Layer 4 of a small transformer language model trained on English Wikipedia (9 layers, counted from 0, width 64).
A neuron adds its activation times its output weights to the MLP's output. To switch it off is to set its activation to zero at one token and run the rest of the model.
A neuron's activation on a vector x is SiLU(gate . x) times (in . x), where the dot is the dot product.

Input weights of the MLP neurons that the questions are about. A number n stands for n times 0.0016.
n0 gate: -38 -13 -30 52 -226 84 37 -7 -124 58 219 212 -218 -78 -23 185 133 -62 -71 38 -164 104 -59 -138 9 54 -26 -28 -16 -14 23 -151 255 -232 54 158 10 52 73 129 14 22 86 -6 -65 -67 -194 61 70 4 -1 -88 205 162 124 -89 -86 -40 -63 4 -122 14 9 63
n13 gate: -91 -38 -173 11 123 55 -214 -24 152 16 -12 -207 -27 -16 156 -208 -160 0 98 13 -291 1 -194 39 -245 264 112 -181 22 61 -128 39 145 118 -6 86 149 -37 74 104 -211 47 -116 -104 -96 -195 80 -62 121 -93 -135 77 -93 -57 -29 49 -36 -69 -127 14 16 -50 28 -110
n20 gate: 194 173 8 94 -26 -59 30 123 23 94 -63 -85 -36 -148 -71 -141 -9 5 -116 88 -57 53 -24 -60 190 4 43 41 -3 211 20 -83 -108 1 -137 250 -65 -230 233 -110 2 -92 -81 1 10 130 14 0 193 317 -93 -56 200 226 7 -83 26 -125 88 50 48 53 -142 -65
n24 gate: 1 68 -8 93 31 138 -3 86 2 -13 -220 41 226 168 45 -30 156 -124 27 -283 165 -11 -188 141 117 169 57 151 16 -134 16 -65 -267 67 -50 32 32 93 -62 -39 30 -110 167 -178 -138 87 -24 -38 -92 -43 88 -111 -141 141 348 -65 53 24 -73 -44 194 128 -139 96
n34 gate: -202 74 57 -111 7 -16 10 98 163 -145 3 -35 147 9 220 -77 0 149 64 116 -31 241 30 191 -252 -15 77 -209 158 104 48 -60 -64 47 196 -99 10 20 -52 25 128 -286 152 215 -183 47 -6 -107 197 -74 -33 -72 -11 -3 -27 11 254 -4 -49 37 -68 -111 4 109
n40 gate: 74 -111 -143 57 -154 76 15 121 -113 87 141 -115 44 -72 64 142 224 -51 -205 -162 113 74 54 9 -168 -86 289 184 -62 -119 -145 -132 21 -59 211 145 -87 -55 127 289 -101 110 99 74 -58 0 -73 38 -42 -29 55 -75 147 8 82 -9 139 -6 -1 205 50 -140 -16 -104
n48 gate: 49 59 -2 136 55 44 71 -11 147 138 -188 -95 -35 -75 62 49 -165 65 -45 -221 -65 0 -76 175 -36 -74 -85 -279 52 -64 78 -14 29 21 190 -98 -203 -79 -185 150 153 66 3 297 10 -9 126 -177 187 -66 -172 20 125 -82 -24 37 -152 -134 20 238 -40 -154 21 54
n65 gate: 7 -82 -107 -35 23 51 -88 -37 93 2 -37 -47 145 -74 58 111 119 30 37 139 -338 158 -19 176 -269 -130 -108 -10 105 -29 -134 -15 230 66 222 -240 -5 -150 55 35 17 -105 -67 204 -91 -109 112 75 345 -183 -27 -31 -182 38 -39 31 255 3 -181 -125 -14 271 32 14
n66 gate: -179 -210 79 -77 -44 15 107 124 127 154 29 32 -18 -132 206 93 -158 -65 -80 20 66 0 67 7 -43 -129 251 113 64 -11 -8 -1 -139 74 28 6 -81 -90 -79 -120 73 115 53 -59 -161 96 -14 201 -5 7 -158 -208 -84 -72 263 -82 0 54 -59 9 -247 -132 36 48
n83 gate: -104 8 305 64 -382 302 17 69 191 -181 10 21 42 -65 -39 97 5 -39 8 -45 187 -68 -124 24 122 98 -225 -278 28 50 -7 -94 -97 -121 -111 -114 -62 1 -109 5 268 3 -5 242 31 175 -97 -163 159 12 -42 -174 -145 196 46 -205 -162 6 -148 44 87 -21 65 88
n100 gate: -237 -93 -209 -65 -190 208 -81 50 -29 -121 -154 110 34 -231 73 154 -73 178 139 -122 -91 181 -37 -48 52 -86 151 -102 59 -68 3 -4 -166 -119 133 -202 -16 254 110 104 4 135 102 14 68 151 -6 21 248 -13 -208 -166 2 158 -5 -215 217 137 -60 -140 -228 31 -25 35
n108 gate: -14 -35 100 128 3 26 99 156 -126 -172 37 54 95 95 -252 202 -104 -126 -133 -91 -106 40 81 -171 25 -38 202 192 -11 -184 78 154 63 -48 45 53 -79 30 26 11 213 95 -132 -25 -343 45 -105 -26 71 186 -68 -167 -119 -101 88 86 46 -75 -13 -235 -5 43 146 63
n122 gate: -268 -18 -75 60 -77 -39 65 -177 -63 -105 -273 137 -58 -22 -33 -209 -152 133 -34 10 84 40 -201 -137 125 -167 -48 122 216 -55 3 -103 -90 -35 28 24 -180 -106 52 -3 -199 -69 -89 238 -22 -53 -69 30 351 131 213 -57 65 201 45 -65 116 -35 -196 -218 192 78 41 -157
n148 gate: -417 90 405 -266 43 23 -89 120 222 37 -61 116 183 101 8 -200 -2 -155 100 -60 -25 179 -193 43 -239 117 14 -180 136 79 -90 61 44 21 -105 73 -30 -66 154 24 -38 108 45 96 -207 98 -109 -99 -106 -200 5 -54 -40 -92 36 -212 -55 -200 70 -76 28 131 184 37
n150 gate: 122 3 -148 -74 30 80 -1 11 -117 -35 -75 115 75 183 -136 171 -79 20 -54 -23 41 312 184 83 167 -152 -175 -7 -4 -118 -108 70 -106 144 -141 -68 -9 3 12 349 -176 -99 7 -164 165 -147 -243 163 68 -67 47 -94 12 -170 207 -118 -130 -69 59 56 75 -1 -58 -155
n188 gate: -173 96 45 -156 12 -5 -18 90 158 325 -185 -127 122 246 -162 -77 -161 58 -27 81 96 -85 8 65 50 -145 -115 -30 -40 49 -133 12 10 -81 32 -60 85 -187 -38 -45 156 56 45 -191 -151 33 -68 -117 7 -25 -125 -111 -34 -71 -36 -34 -100 85 -181 -82 -33 152 144 -424
n0 in: -196 126 40 -32 126 -57 -173 -181 30 -64 10 109 182 211 86 -106 88 108 -46 81 -101 -73 43 19 2 199 124 -44 28 60 -100 44 100 -160 -30 34 37 154 78 -129 -199 -35 -120 88 3 -1 186 -104 -137 -152 -153 23 -155 1 -177 66 12 -35 -178 -42 -92 74 5 131
n13 in: -184 94 -64 7 16 -110 101 -64 -53 77 117 47 134 38 -32 -44 -26 109 103 174 106 135 29 -82 5 6 -89 97 35 95 -166 1 -454 128 -55 -180 65 -231 -128 -120 4 47 184 55 77 134 193 203 27 -106 153 -11 -18 8 173 -127 -97 14 46 -99 3 123 -11 -70
n20 in: 8 -278 -72 117 -114 -127 35 158 92 85 -162 55 -234 -7 -14 -29 -79 -61 -228 121 -69 8 -214 87 110 -60 -49 -14 -4 137 -44 -242 -94 6 -1 -158 -150 -13 -66 81 128 -24 -121 -93 38 116 193 98 151 124 -181 79 150 64 -165 -69 31 152 113 124 0 143 10 3
n24 in: -18 -77 -151 -177 -125 54 -19 41 97 -127 -112 -92 57 26 284 27 46 -57 5 24 -152 61 6 101 -16 -32 -9 41 65 113 114 -88 84 -65 109 135 85 118 75 98 31 -122 -58 151 365 76 -48 -21 -265 6 76 165 30 90 268 18 -135 -44 131 -54 101 62 63 149
n34 in: -56 -46 86 211 85 36 -62 330 -265 20 -192 -50 7 70 -208 65 -19 -251 23 6 -2 -63 -190 47 136 109 -66 -154 44 -2 350 124 -4 -194 -87 -10 -5 37 -287 138 11 -88 8 -113 -146 84 274 -70 -139 254 -96 127 145 27 191 186 -8 73 54 4 11 0 94 -68
n40 in: -111 59 22 -229 4 3 -41 26 -141 141 40 -141 41 269 -13 1 34 122 105 17 -9 -256 6 141 231 -25 49 -123 30 194 133 83 111 84 -70 -213 -76 -137 145 181 -272 -85 -40 39 110 -132 -3 -234 -57 -21 -42 21 -26 -103 119 73 158 -139 -116 -19 140 -247 157 -95
n48 in: -98 92 72 120 -142 176 -125 256 -184 -147 95 -45 159 87 245 24 -16 -39 61 33 -53 207 -12 -50 59 -182 -127 -106 -57 -65 -97 39 204 -145 99 -169 156 40 73 -224 85 -304 64 -20 -70 136 36 40 15 30 -154 -20 -70 149 -14 7 -228 -81 -8 -51 10 -221 -23 36
n65 in: -107 25 149 -63 158 -159 98 -190 151 101 50 -118 -116 5 102 -94 -23 -22 175 -146 -106 96 116 20 44 -67 -89 56 87 -11 319 -60 -31 -159 -38 -52 93 -47 -2 31 33 -99 -163 270 12 42 -72 112 -91 -121 -202 111 82 69 8 -62 -141 117 158 78 -193 75 -156 166
n66 in: 58 17 48 201 175 -126 -151 231 32 -126 -43 -177 -260 -44 -96 21 116 -55 102 42 -97 54 -73 -72 257 -138 -169 -66 -118 178 -233 29 45 102 -88 -8 -76 40 -47 -90 -33 38 -163 78 11 -102 -12 89 64 54 -30 -25 -175 128 23 -76 -92 61 -61 -62 86 74 -202 -55
n83 in: -200 33 -8 -92 16 -144 -76 14 69 -58 255 -170 85 -93 119 -13 -118 -105 117 -90 7 82 -4 -124 79 -156 11 21 63 -59 -94 -146 120 -112 183 107 -26 -128 125 -60 115 161 51 105 -53 -276 62 360 -292 -68 2 94 134 58 -150 -37 -5 -54 -182 -220 -125 12 134 -23
n100 in: 85 188 11 134 -182 90 -210 -20 222 -18 -23 -29 6 -164 194 327 133 -57 168 26 35 139 -58 -57 39 -56 -41 -87 118 194 -86 -84 200 263 223 364 -115 120 37 -33 12 56 114 -224 -55 -40 -174 18 61 76 -179 -12 164 3 15 -126 30 -2 22 51 -159 104 -122 315
n108 in: 143 -59 -87 -44 11 83 166 25 98 -164 -25 -25 40 72 28 -141 217 25 -161 -92 76 -45 201 -57 -25 68 98 -58 -32 -26 -35 -245 21 -210 28 -89 -374 30 27 -80 -17 220 -99 -155 55 97 -77 -90 -183 173 60 -110 -19 98 -92 -34 10 -31 324 -168 -35 -19 -200 99
n122 in: -176 40 1 152 -116 -73 387 266 -130 -96 95 296 28 -80 -74 -221 -20 -135 92 -381 -127 -19 32 -82 183 -47 130 -191 -167 -17 13 76 43 -21 -137 -152 -21 -57 20 59 -37 129 -51 149 -97 58 -1 110 3 -115 -3 -88 52 -182 -93 -49 -468 -24 -19 -17 71 206 79 307
n148 in: -358 46 122 -7 163 32 -238 -158 60 4 -180 -142 55 -175 126 -215 5 112 -3 51 -13 124 40 -45 -16 40 251 -3 198 -222 76 193 -3 78 -109 19 140 222 -82 157 -65 -209 -124 -5 -49 31 58 86 -28 31 -41 -210 -169 -125 49 -48 245 -198 -140 -59 48 -123 -64 -65
n150 in: -7 125 100 112 -40 72 211 26 -12 231 -239 118 -169 -24 -108 -75 56 -127 -128 -88 247 107 25 -3 229 -263 -77 3 -30 -112 -105 -30 89 22 97 127 88 71 -110 256 53 27 -300 -32 -89 135 62 -83 63 -141 -101 -65 144 -2 -66 28 4 -19 -31 -160 77 154 -45 62
n188 in: 112 -111 59 347 76 105 -83 18 160 -206 172 98 -5 159 145 -73 -54 155 -102 13 -267 -64 -32 -75 -3 126 -164 -53 -120 -48 -121 -20 -98 -93 -44 116 -206 144 152 -17 -78 95 -187 -37 -3 -119 -31 211 274 -76 38 -174 -76 -56 -95 164 -136 -38 -170 -155 -108 88 17 26

Output weights of the MLP neurons that the questions are about. A number n stands for n times 0.0015.
n0: 53 -63 -47 10 -22 -33 102 -80 -49 -2 300 -51 -102 29 40 92 41 270 61 -53 1 157 -8 -162 -33 -51 8 34 142 65 -37 -12 129 26 -126 32 -23 53 2 75 139 -20 172 43 -111 172 -98 7 95 -54 113 -141 10 14 246 -160 33 -400 46 93 -57 -84 76 72
n13: 229 153 40 59 -49 -230 106 -188 48 -13 -26 56 183 -1 12 12 -215 9 41 59 48 91 -183 24 -42 -153 11 53 46 117 82 -60 123 44 115 137 -130 72 -235 59 48 -171 -34 18 -34 191 -66 -146 -126 49 26 -69 129 55 144 0 167 -92 19 40 290 172 -15 -204
n20: 279 -86 34 27 -160 71 175 -2 -237 -10 -78 96 -35 105 21 66 -85 -169 -49 -71 -70 95 -21 74 -141 219 -34 187 -129 -21 24 43 145 -22 114 188 100 22 -144 1 71 117 122 -38 129 -77 -164 -16 -175 35 31 51 -16 -87 98 -32 17 166 -130 2 -35 267 48 74
n24: 40 178 33 168 130 49 61 -108 -48 122 -86 -30 25 -97 -159 -202 38 35 22 -121 38 -167 -102 215 -67 52 7 -61 5 82 -142 45 -77 293 47 -114 43 160 -24 -27 -194 40 -131 -95 -170 28 -3 22 -58 24 -42 -79 -77 -139 -16 214 170 -192 33 42 19 -94 -187 -19
n34: -182 -48 54 -174 -77 -46 -296 14 244 70 97 147 39 -5 314 -208 92 211 100 -23 -9 77 -200 -1 172 84 -7 -90 11 7 -170 122 -166 245 83 25 -127 258 35 -37 -67 22 14 239 -118 142 -14 158 116 -16 6 16 -244 -27 -140 78 -127 -4 -238 76 50 113 33 -51
n40: -311 -90 -9 -139 -46 -4 112 -40 -87 148 26 -124 -71 143 34 167 146 48 -33 -260 -74 144 86 -184 -181 -55 36 126 -101 150 -67 4 -26 -28 130 -65 -132 -4 181 64 -77 48 -49 308 -225 44 -83 120 -52 11 172 -269 -137 88 -72 129 74 -111 -119 197 -3 50 8 -55
n48: -179 153 132 99 137 143 -243 28 231 -136 -74 52 49 85 151 -143 -115 -100 -1 -11 -93 -19 -115 34 72 -261 -40 20 136 -131 119 -109 1 68 -151 -104 -54 -12 -13 -92 132 -181 62 129 47 76 65 -90 -109 159 -324 -2 -6 -32 92 -124 -120 -33 78 -16 -83 5 268 225
n65: -252 64 109 162 -190 39 -14 -99 87 135 13 -108 169 22 -66 24 4 60 119 64 70 41 -156 150 9 -39 -78 -6 191 -27 25 -83 -88 -164 135 -166 -76 -236 -54 -127 -49 189 -131 -107 150 15 123 -68 -19 140 -3 -81 87 68 28 -242 -124 29 -61 -2 117 -18 141 367
n66: -168 130 157 -66 -70 -197 15 -40 -17 -100 19 -102 56 -39 -100 -93 -125 -74 -46 102 -55 246 71 13 44 26 140 -145 3 -105 84 -3 71 -168 -237 -37 -21 96 133 -148 -57 -296 -153 49 135 111 -37 24 -143 1 -180 159 12 -104 175 9 -161 -145 -80 -2 -196 41 -51 -41
n83: -176 -39 -151 -5 11 36 46 0 79 246 45 -179 86 264 -195 -33 125 -17 -16 22 195 -84 -100 -56 136 10 11 -245 77 108 -99 89 16 3 13 -67 2 -100 -133 94 -130 -74 67 -82 -185 -366 20 21 -1 -76 171 -44 -59 -108 24 129 -107 -200 -135 54 -15 25 -278 -178
n100: 65 72 187 -171 -191 52 72 9 1 -74 57 181 276 -137 59 81 56 113 66 -4 -166 -19 -118 4 166 -24 -201 62 -53 94 88 -52 166 -179 82 125 143 16 -16 62 111 197 78 -205 -51 230 147 -11 126 42 -303 103 46 115 105 -39 -33 -235 104 -285 -27 139 -81 133
n108: 37 57 186 -112 -101 63 -36 -177 -64 53 116 33 -156 -143 61 -36 -143 177 126 -133 187 186 -13 39 -3 -39 -192 -157 26 -62 -186 130 -5 156 -48 -14 185 121 -33 -37 -200 -13 -32 23 39 -2 337 -13 102 -40 73 4 204 -133 120 -93 59 -21 44 242 -26 -214 -11 -171
n122: 163 -54 -43 59 186 292 -171 -161 74 -95 145 -13 274 138 -113 -227 -3 -150 56 125 -122 -139 -156 57 217 49 -113 -71 234 -116 -42 86 216 336 -220 -80 169 7 -87 113 -124 117 11 279 -138 178 214 -102 16 266 239 149 -24 -61 -41 -74 -86 -52 -27 87 -48 -89 -4 -8
n148: 474 56 -123 80 -190 84 -31 120 -197 -132 -60 71 -133 24 107 2 201 97 -55 -26 -156 -62 -11 157 134 -21 133 -114 -218 127 41 55 -170 94 117 -154 -26 -105 44 10 162 -99 157 25 1 -143 2 -24 -104 124 98 107 -55 -113 109 106 -50 258 -152 199 50 -54 28 -158
n150: -68 34 -42 -88 17 172 -45 95 79 -187 -118 10 -206 77 -84 -12 78 86 71 190 58 -61 93 164 226 -151 168 26 124 154 24 61 28 216 118 309 -126 112 -115 -15 -83 -218 -18 -134 -109 19 -111 167 70 -36 16 -27 -162 135 -90 46 25 -101 -140 -148 26 -85 234 219
n188: 3 -31 -30 -101 20 -53 21 323 114 -120 -178 112 61 -37 58 -228 42 -273 -343 -35 41 -124 79 -47 59 110 -65 192 -40 13 171 -217 108 -151 -154 84 161 3 44 24 57 -157 -135 -112 -179 155 -4 88 -15 43 94 244 -188 51 -57 100 -203 -57 132 39 183 -47 -50 -6

Each question names a token from some text and the token that comes next. It shows the vector x that enters the MLP there. A number n stands for n times 0.011.

Then comes g, the gradient of the next token's log-probability with respect to the MLP's output, scaled to length 1. A neuron's effect is roughly proportional to its activation times (output weights . g). A number n stands for n times 0.0011.

" U", then ".S"
x: -160 125 -28 -27 113 26 76 114 109 -98 -77 32 167 43 53 114 -64 -85 152 -19 -135 -5 -43 -43 -33 -75 137 -102 -277 257 2 -164 -6 34 57 -33 141 54 140 -10 46 -8 11 53 -74 -138 22 -9 132 -55 -143 205 101 92 -106 155 -3 -79 65 37 -2 -108 -43 198
g: -102 58 -175 -67 28 175 -24 115 94 -49 33 -1 -56 -57 165 -120 78 111 -82 80 -125 -59 -85 -57 -69 -60 -17 -109 -67 142 -223 -32 -92 167 -94 -83 -155 38 168 118 38 159 -137 62 -97 -35 214 -50 45 224 18 36 228 126 -110 131 -21 43 247 -153 -170 19 33 -138
Which two neurons, each switched off alone, lower its probability most, in order? n13, n48

"f", then "ah"
x: -173 -61 7 207 39 -77 15 -29 13 38 -58 -11 -53 -65 77 94 -6 -205 12 96 58 -60 -32 16 -126 -1 -191 7 -128 173 245 -57 106 -156 -81 -24 20 -37 76 33 -16 77 72 90 -170 -18 166 -15 -68 -83 -21 180 -190 76 -155 -60 93 56 -76 -77 13 -15 36 -47
g: -199 -46 104 -275 89 53 -115 -76 -25 18 11 -135 -131 -63 77 -20 -112 -142 238 123 143 59 5 90 -86 -21 23 65 -55 38 150 143 -100 237 258 90 98 131 -146 -15 77 -151 -226 -85 -161 -123 42 -73 25 146 -95 65 23 -50 -93 40 -43 -8 194 -6 8 42 -96 46
Switching off which neuron hurts the next token most? n148

"C", then " |\n"
x: 16 -48 -102 153 -56 -51 -26 -126 -14 21 62 227 70 -52 74 149 -36 -290 12 -8 -101 -91 -55 -17 -76 -93 7 -111 113 120 102 46 -92 118 -36 144 -11 49 69 -62 148 116 109 59 57 64 162 14 -96 -48 -118 87 240 -75 63 -73 11 185 237 53 6 -127 52 98
g: -41 -39 -32 -150 60 -262 -19 -53 -138 5 -192 -147 125 -191 -229 -164 28 -86 -118 -29 45 58 -40 13 232 -50 -12 6 80 -1 -42 98 -251 -64 -64 109 127 -48 -203 8 52 -181 56 -78 12 -38 177 194 14 44 -97 103 -59 99 85 -122 12 -73 -157 44 26 -147 54 195
Which neuron, switched off, raises the next token's probability most? n66

" also", then " part"
x: 131 0 -11 51 -78 -144 -10 79 89 73 175 5 -198 -46 157 127 186 19 38 21 84 -109 29 0 -55 -37 -149 101 -317 4 -200 -62 110 -16 -16 22 -23 18 25 -49 -18 42 -21 -30 -46 -7 -112 -99 -88 -36 50 55 107 103 -158 93 14 109 110 97 -34 -71 -42 134
g: -22 92 112 28 -18 -62 -182 -69 -31 -29 119 67 83 215 -47 -77 125 6 109 33 -177 117 -5 -272 101 -82 103 -26 -56 -121 3 -42 -14 100 204 -193 13 105 26 1 -64 -259 -143 95 166 -40 127 112 5 -8 37 -73 -5 -32 -72 -101 308 236 -168 -87 -83 5 -53 79
Switching off which neuron hurts the next token most? n0

" V", then "al"
x: 41 -107 31 -7 233 -11 -79 -124 9 2 -43 -110 67 -103 10 -97 65 -434 164 -195 -42 62 -32 -60 -84 -76 37 -78 -78 76 -6 91 107 22 -96 93 -15 9 13 -6 -11 41 -37 84 -229 11 -10 -79 53 -77 58 24 37 64 -22 -24 -166 16 120 -36 46 -104 -151 194
g: 17 -99 120 -58 -52 -111 181 36 -91 188 -21 9 66 -75 36 -115 131 65 -91 12 47 70 110 246 -24 37 30 -139 -169 111 10 -40 -96 52 102 55 10 207 202 145 -102 111 69 166 -7 -71 -123 -33 21 161 164 -51 333 -100 41 70 45 -82 232 -58 -209 -69 -10 57
Switching off which neuron hurts the next token most? n13

"eb", then "all"
x: -132 -138 171 65 25 -115 36 -123 159 77 -221 -62 30 28 -27 -68 53 -289 133 -45 82 10 117 208 12 8 199 93 90 6 180 0 -39 23 190 -52 330 119 13 -168 38 -13 2 73 -60 21 -104 -45 -51 66 -33 214 208 -192 6 158 -314 214 -224 -12 80 7 4 49
g: -51 102 130 51 -154 -9 26 77 116 166 -11 -146 -26 110 -173 -125 134 -33 90 -40 -312 -2 -49 71 -185 -107 72 -28 56 2 59 -28 -98 -82 -175 -15 -262 -26 38 22 156 -33 151 37 204 20 24 182 63 26 71 -222 128 -3 -37 -61 171 50 82 -151 181 -108 143 4
Switching off which neuron hurts the next token most? n188

" not", then " a"
x: 116 -111 193 -135 -140 -56 -94 62 43 -51 117 -53 -66 -42 121 -35 211 91 -64 166 55 -75 -66 21 15 -14 -64 2 -256 108 -264 -138 91 80 61 166 184 -126 -32 3 -93 -33 -79 14 90 -48 -114 133 -95 -114 52 253 -2 44 -152 61 -70 119 89 67 -142 -93 -135 116
g: 32 166 190 109 29 151 -75 -62 -171 72 26 233 153 -116 -20 -37 -47 19 -5 78 14 56 -39 130 70 -3 107 284 -210 134 68 77 -16 133 -68 -97 48 15 397 -24 103 80 91 32 72 -4 45 -5 -73 109 -54 59 -179 -46 -127 -5 -17 56 -85 -42 -211 -7 167 -62
Switching off which neuron hurts the next token most? n148

"ub", then "as"
x: -264 80 2 130 -89 -130 -13 -44 -6 -186 -88 -83 -33 67 -41 4 82 -218 61 -74 329 28 92 100 7 12 59 204 -34 -20 115 -167 -58 137 150 144 133 -15 63 -86 24 -90 51 19 43 26 -86 161 5 164 -75 324 142 28 -27 -125 73 12 -113 -88 83 121 -110 135
g: 46 -264 27 41 300 -81 54 -100 28 119 -22 -35 104 -130 84 69 36 -128 -76 68 -22 -141 99 76 35 110 -9 -82 -86 222 97 97 156 148 148 69 210 107 76 20 -127 87 -46 99 -3 73 -80 -113 27 -13 63 59 11 -121 -31 18 -338 139 -153 -23 -25 188 -105 45
Which neuron, switched off, raises the next token's probability most? n122

" ", then "199"
x: -47 -2 -27 -43 41 -119 -34 25 148 41 -86 133 306 -11 -140 -105 87 -5 59 -170 166 57 -15 -32 133 -65 17 47 5 14 -99 53 -64 49 -55 199 103 -34 -2 -198 -30 -15 21 -24 -36 112 -162 123 49 82 -85 160 81 174 30 32 -57 -92 33 -46 35 -107 59 -54
g: -190 -36 89 -7 -184 97 -133 89 -25 259 89 43 44 64 29 3 -233 237 -84 14 24 58 138 47 -57 -54 -206 60 -33 16 124 -45 25 134 -37 -53 80 136 176 112 -228 -36 -84 -1 -100 -191 4 -29 -52 107 34 217 -85 -46 36 -53 -118 -25 -207 134 84 -65 207 -94
Switching off which neuron hurts the next token most? n20

"m", then "st"
x: -84 156 -109 8 120 -78 66 8 -92 39 162 -21 -2 76 31 10 -17 -183 36 88 16 -11 286 61 -65 26 -45 98 -53 190 78 198 -48 45 -9 109 66 -28 -5 17 -189 -6 42 -108 -117 -65 149 98 -81 99 37 121 -46 -146 -31 13 -170 82 56 73 -3 -36 -1 -5
g: -22 62 -156 -7 -37 -37 46 94 92 303 18 151 -146 -68 -145 -68 -11 55 113 63 -165 -93 -26 37 -124 97 -65 441 -110 -92 51 -14 5 10 -116 -88 162 15 7 -56 69 -75 15 -100 87 -254 129 -149 102 60 -224 -126 -63 9 40 12 1 -68 35 27 -89 -1 -137 56
Which neuron, switched off, raises the next token's probability most? n13

" Ch", then "ann"
x: -22 -91 -126 -19 282 -59 -112 -89 107 98 -11 27 154 69 -36 33 52 -116 81 165 4 33 87 93 66 -118 130 -56 -81 129 -176 126 82 -48 117 90 -49 -11 -2 -121 132 125 -7 73 65 -17 -56 2 73 -47 163 231 102 -56 77 -7 69 140 -16 -22 -14 38 -45 264
g: 23 -227 125 17 83 -10 122 11 119 123 -11 23 -58 58 191 90 -228 -47 44 -94 53 24 66 -110 76 -72 -16 -132 314 -61 -93 -97 -3 5 -201 9 98 -173 130 229 37 -92 28 6 217 -63 -28 -59 159 130 42 126 65 -149 -33 -25 31 87 -152 26 159 -180 121 -116
Switching off which neuron hurts the next token most? n100

" ", then "32"
x: -76 -50 8 -12 -49 -147 32 48 -53 53 -20 114 353 -33 -137 -74 188 -17 59 -259 73 30 -28 -57 187 -31 -83 42 38 16 -92 -68 -46 -83 -84 172 87 -16 -62 -155 2 9 -52 6 -29 -5 -148 221 50 59 -151 79 11 66 151 52 -117 -51 17 -55 10 -47 -45 63
g: -167 150 -45 63 -81 186 -25 -178 48 -123 83 -75 56 228 195 -55 -186 144 -17 -23 237 -69 67 66 -96 49 111 -204 -53 -120 -82 38 10 39 47 69 -90 -56 183 127 -103 -46 196 287 43 290 -26 -70 56 -71 -20 -12 -1 61 123 59 21 -15 10 -38 115 -108 18 -38
Which two neurons, each switched off alone, lower its probability most, in order? n122, n20

"m", then "ad"
x: 43 20 23 -135 41 -29 73 -58 25 -76 -33 -14 15 167 -97 -36 10 -295 -27 28 27 39 243 -103 98 44 -46 34 -251 116 230 173 -63 7 7 -72 95 -50 17 -11 -60 -54 -38 -92 -143 161 132 -68 -103 -54 146 -23 72 -181 -151 -2 -8 122 -11 20 89 17 56 94
g: -49 -89 -14 -266 79 1 -69 -6 -82 307 15 -67 216 -251 -23 82 -30 -62 -70 -106 135 -9 168 181 -29 -45 -70 53 62 184 -141 213 18 -142 79 47 -92 118 -50 -157 -7 -47 -156 31 187 -115 -75 -84 -21 -33 43 -154 100 -85 -141 -85 -53 42 -68 -185 -15 7 -51 113
Switching off which neuron hurts the next token most? n188

"ar", then "in"
x: -202 -71 35 -73 -81 -112 -5 -100 28 -73 -46 50 -171 -58 -43 31 -112 6 47 92 123 28 36 -58 96 -64 85 144 -126 71 317 -73 0 108 128 99 -70 11 -43 -143 140 71 -69 84 94 -58 -113 -115 81 76 42 303 11 -4 -185 52 39 129 47 12 -7 -1 -175 106
g: 20 291 139 -6 -10 -5 175 -32 -78 18 -42 19 -12 195 77 -48 214 -137 86 -41 -13 5 -306 53 -22 132 248 84 -133 -24 -11 -6 20 -213 -113 -69 -303 -7 21 1 -100 -25 -77 -40 75 196 4 -36 -20 -47 -41 -132 -48 -36 99 -5 44 -99 -54 -100 -202 23 -149 136
Switching off which neuron hurts the next token most? n122

" Sh", then "aj"
x: -73 -81 27 -78 171 -175 30 -101 -14 -28 -79 -45 -3 -6 54 75 0 -367 74 85 54 8 -65 115 -65 -23 80 35 17 52 125 -2 93 -79 30 -111 91 -87 20 -73 17 -12 -66 -146 -76 85 -106 -47 56 -149 -30 167 121 12 -28 -62 57 96 -18 -111 151 40 -94 267
g: -235 67 11 -86 -47 102 -97 3 -258 -23 53 66 90 32 25 45 -238 6 -6 -7 -5 128 314 -110 19 -37 -95 -133 69 109 326 43 -7 -50 76 163 52 25 -1 22 -155 -39 26 149 147 -110 28 -123 125 244 -41 126 -13 7 -172 -60 -115 33 -95 109 37 89 -1 -80
Which neuron, switched off, raises the next token's probability most? n24

" Re", then "z"
x: 59 -33 -3 -14 243 -59 -73 -44 91 311 -84 -69 -67 -7 111 -66 -56 24 107 9 53 90 -44 99 77 85 -30 -128 -295 124 -195 -63 96 -37 -25 105 83 7 -120 60 -36 34 41 61 98 72 -29 102 73 -98 72 131 73 -57 -50 -172 -15 -31 -78 -32 -77 -15 -154 208
g: -10 -127 113 -17 -67 194 108 -56 90 -181 164 128 -34 -111 111 -77 -14 59 -52 -159 53 -43 -265 84 42 -172 110 144 -30 115 161 -153 77 -179 127 40 14 47 11 -122 162 -50 219 -143 79 -71 -55 167 5 115 -53 -30 203 -47 3 41 -97 -96 165 75 204 -97 79 -7
Switching off which neuron hurts the next token most? n13

" ", then "23"
x: -119 40 -82 128 -33 -74 -52 14 7 -5 120 101 109 -14 -106 76 87 -39 118 -186 150 108 -43 -2 13 -41 -39 42 -172 50 -249 -47 0 45 -103 67 7 -80 128 -164 59 9 81 14 -46 52 -156 95 1 7 -81 112 -21 188 67 -27 -85 -145 82 -51 154 -80 -39 -18
g: -23 30 -122 133 -113 84 78 102 80 -105 5 -33 41 -94 97 -17 -98 -176 -103 57 -106 -77 68 104 29 -74 -16 236 94 221 -36 -135 53 -53 327 11 17 -91 -7 29 45 38 -121 246 -177 -11 8 62 -13 -55 -62 257 -50 -24 52 63 129 -99 81 30 -163 -94 -310 -79
Which neuron, switched off, raises the next token's probability most? n148

"a", then " League"
x: 168 -158 -72 -45 -18 -96 -1 -56 -127 14 108 72 -30 -43 -126 -3 51 -292 50 -95 94 -106 48 -8 151 5 93 96 40 97 19 -47 -31 -141 28 158 -106 63 28 -92 -57 145 -4 146 -134 22 -76 140 -90 271 -170 -9 154 -94 -198 46 -79 206 -108 68 170 56 -233 73
g: 80 -63 -133 14 55 90 45 146 138 -3 -54 138 -83 85 57 -97 84 -100 81 -2 85 -53 -126 -29 -87 99 43 68 153 -241 26 50 -93 -8 215 24 -71 -213 18 -58 88 240 138 13 -137 -223 -257 117 80 -127 -90 44 -206 147 167 -77 -13 39 208 -81 7 72 46 -73
Which two neurons, each switched off alone, lower its probability most, in order? n20, n40

"25", then ")"
x: -93 -96 -134 229 47 3 28 32 -13 -74 73 152 42 -62 -132 88 37 -29 -64 105 -70 20 43 -81 36 150 -105 71 -175 28 -291 -36 -21 103 -295 -67 54 40 33 -23 18 54 -28 43 -58 2 21 -70 25 -51 -154 59 -42 135 -34 35 -85 322 9 137 166 -66 -54 150
g: 46 187 12 -16 -35 -157 63 20 -224 178 12 50 59 -191 -24 111 -213 -137 -4 18 130 116 -70 -3 18 -177 -150 -5 87 -3 -94 35 -273 171 159 108 24 168 -12 38 119 101 -42 100 3 -6 71 -169 -24 81 -27 234 86 -117 -117 -61 19 -138 -32 280 -1 6 -8 89
Switching off which neuron hurts the next token most? n83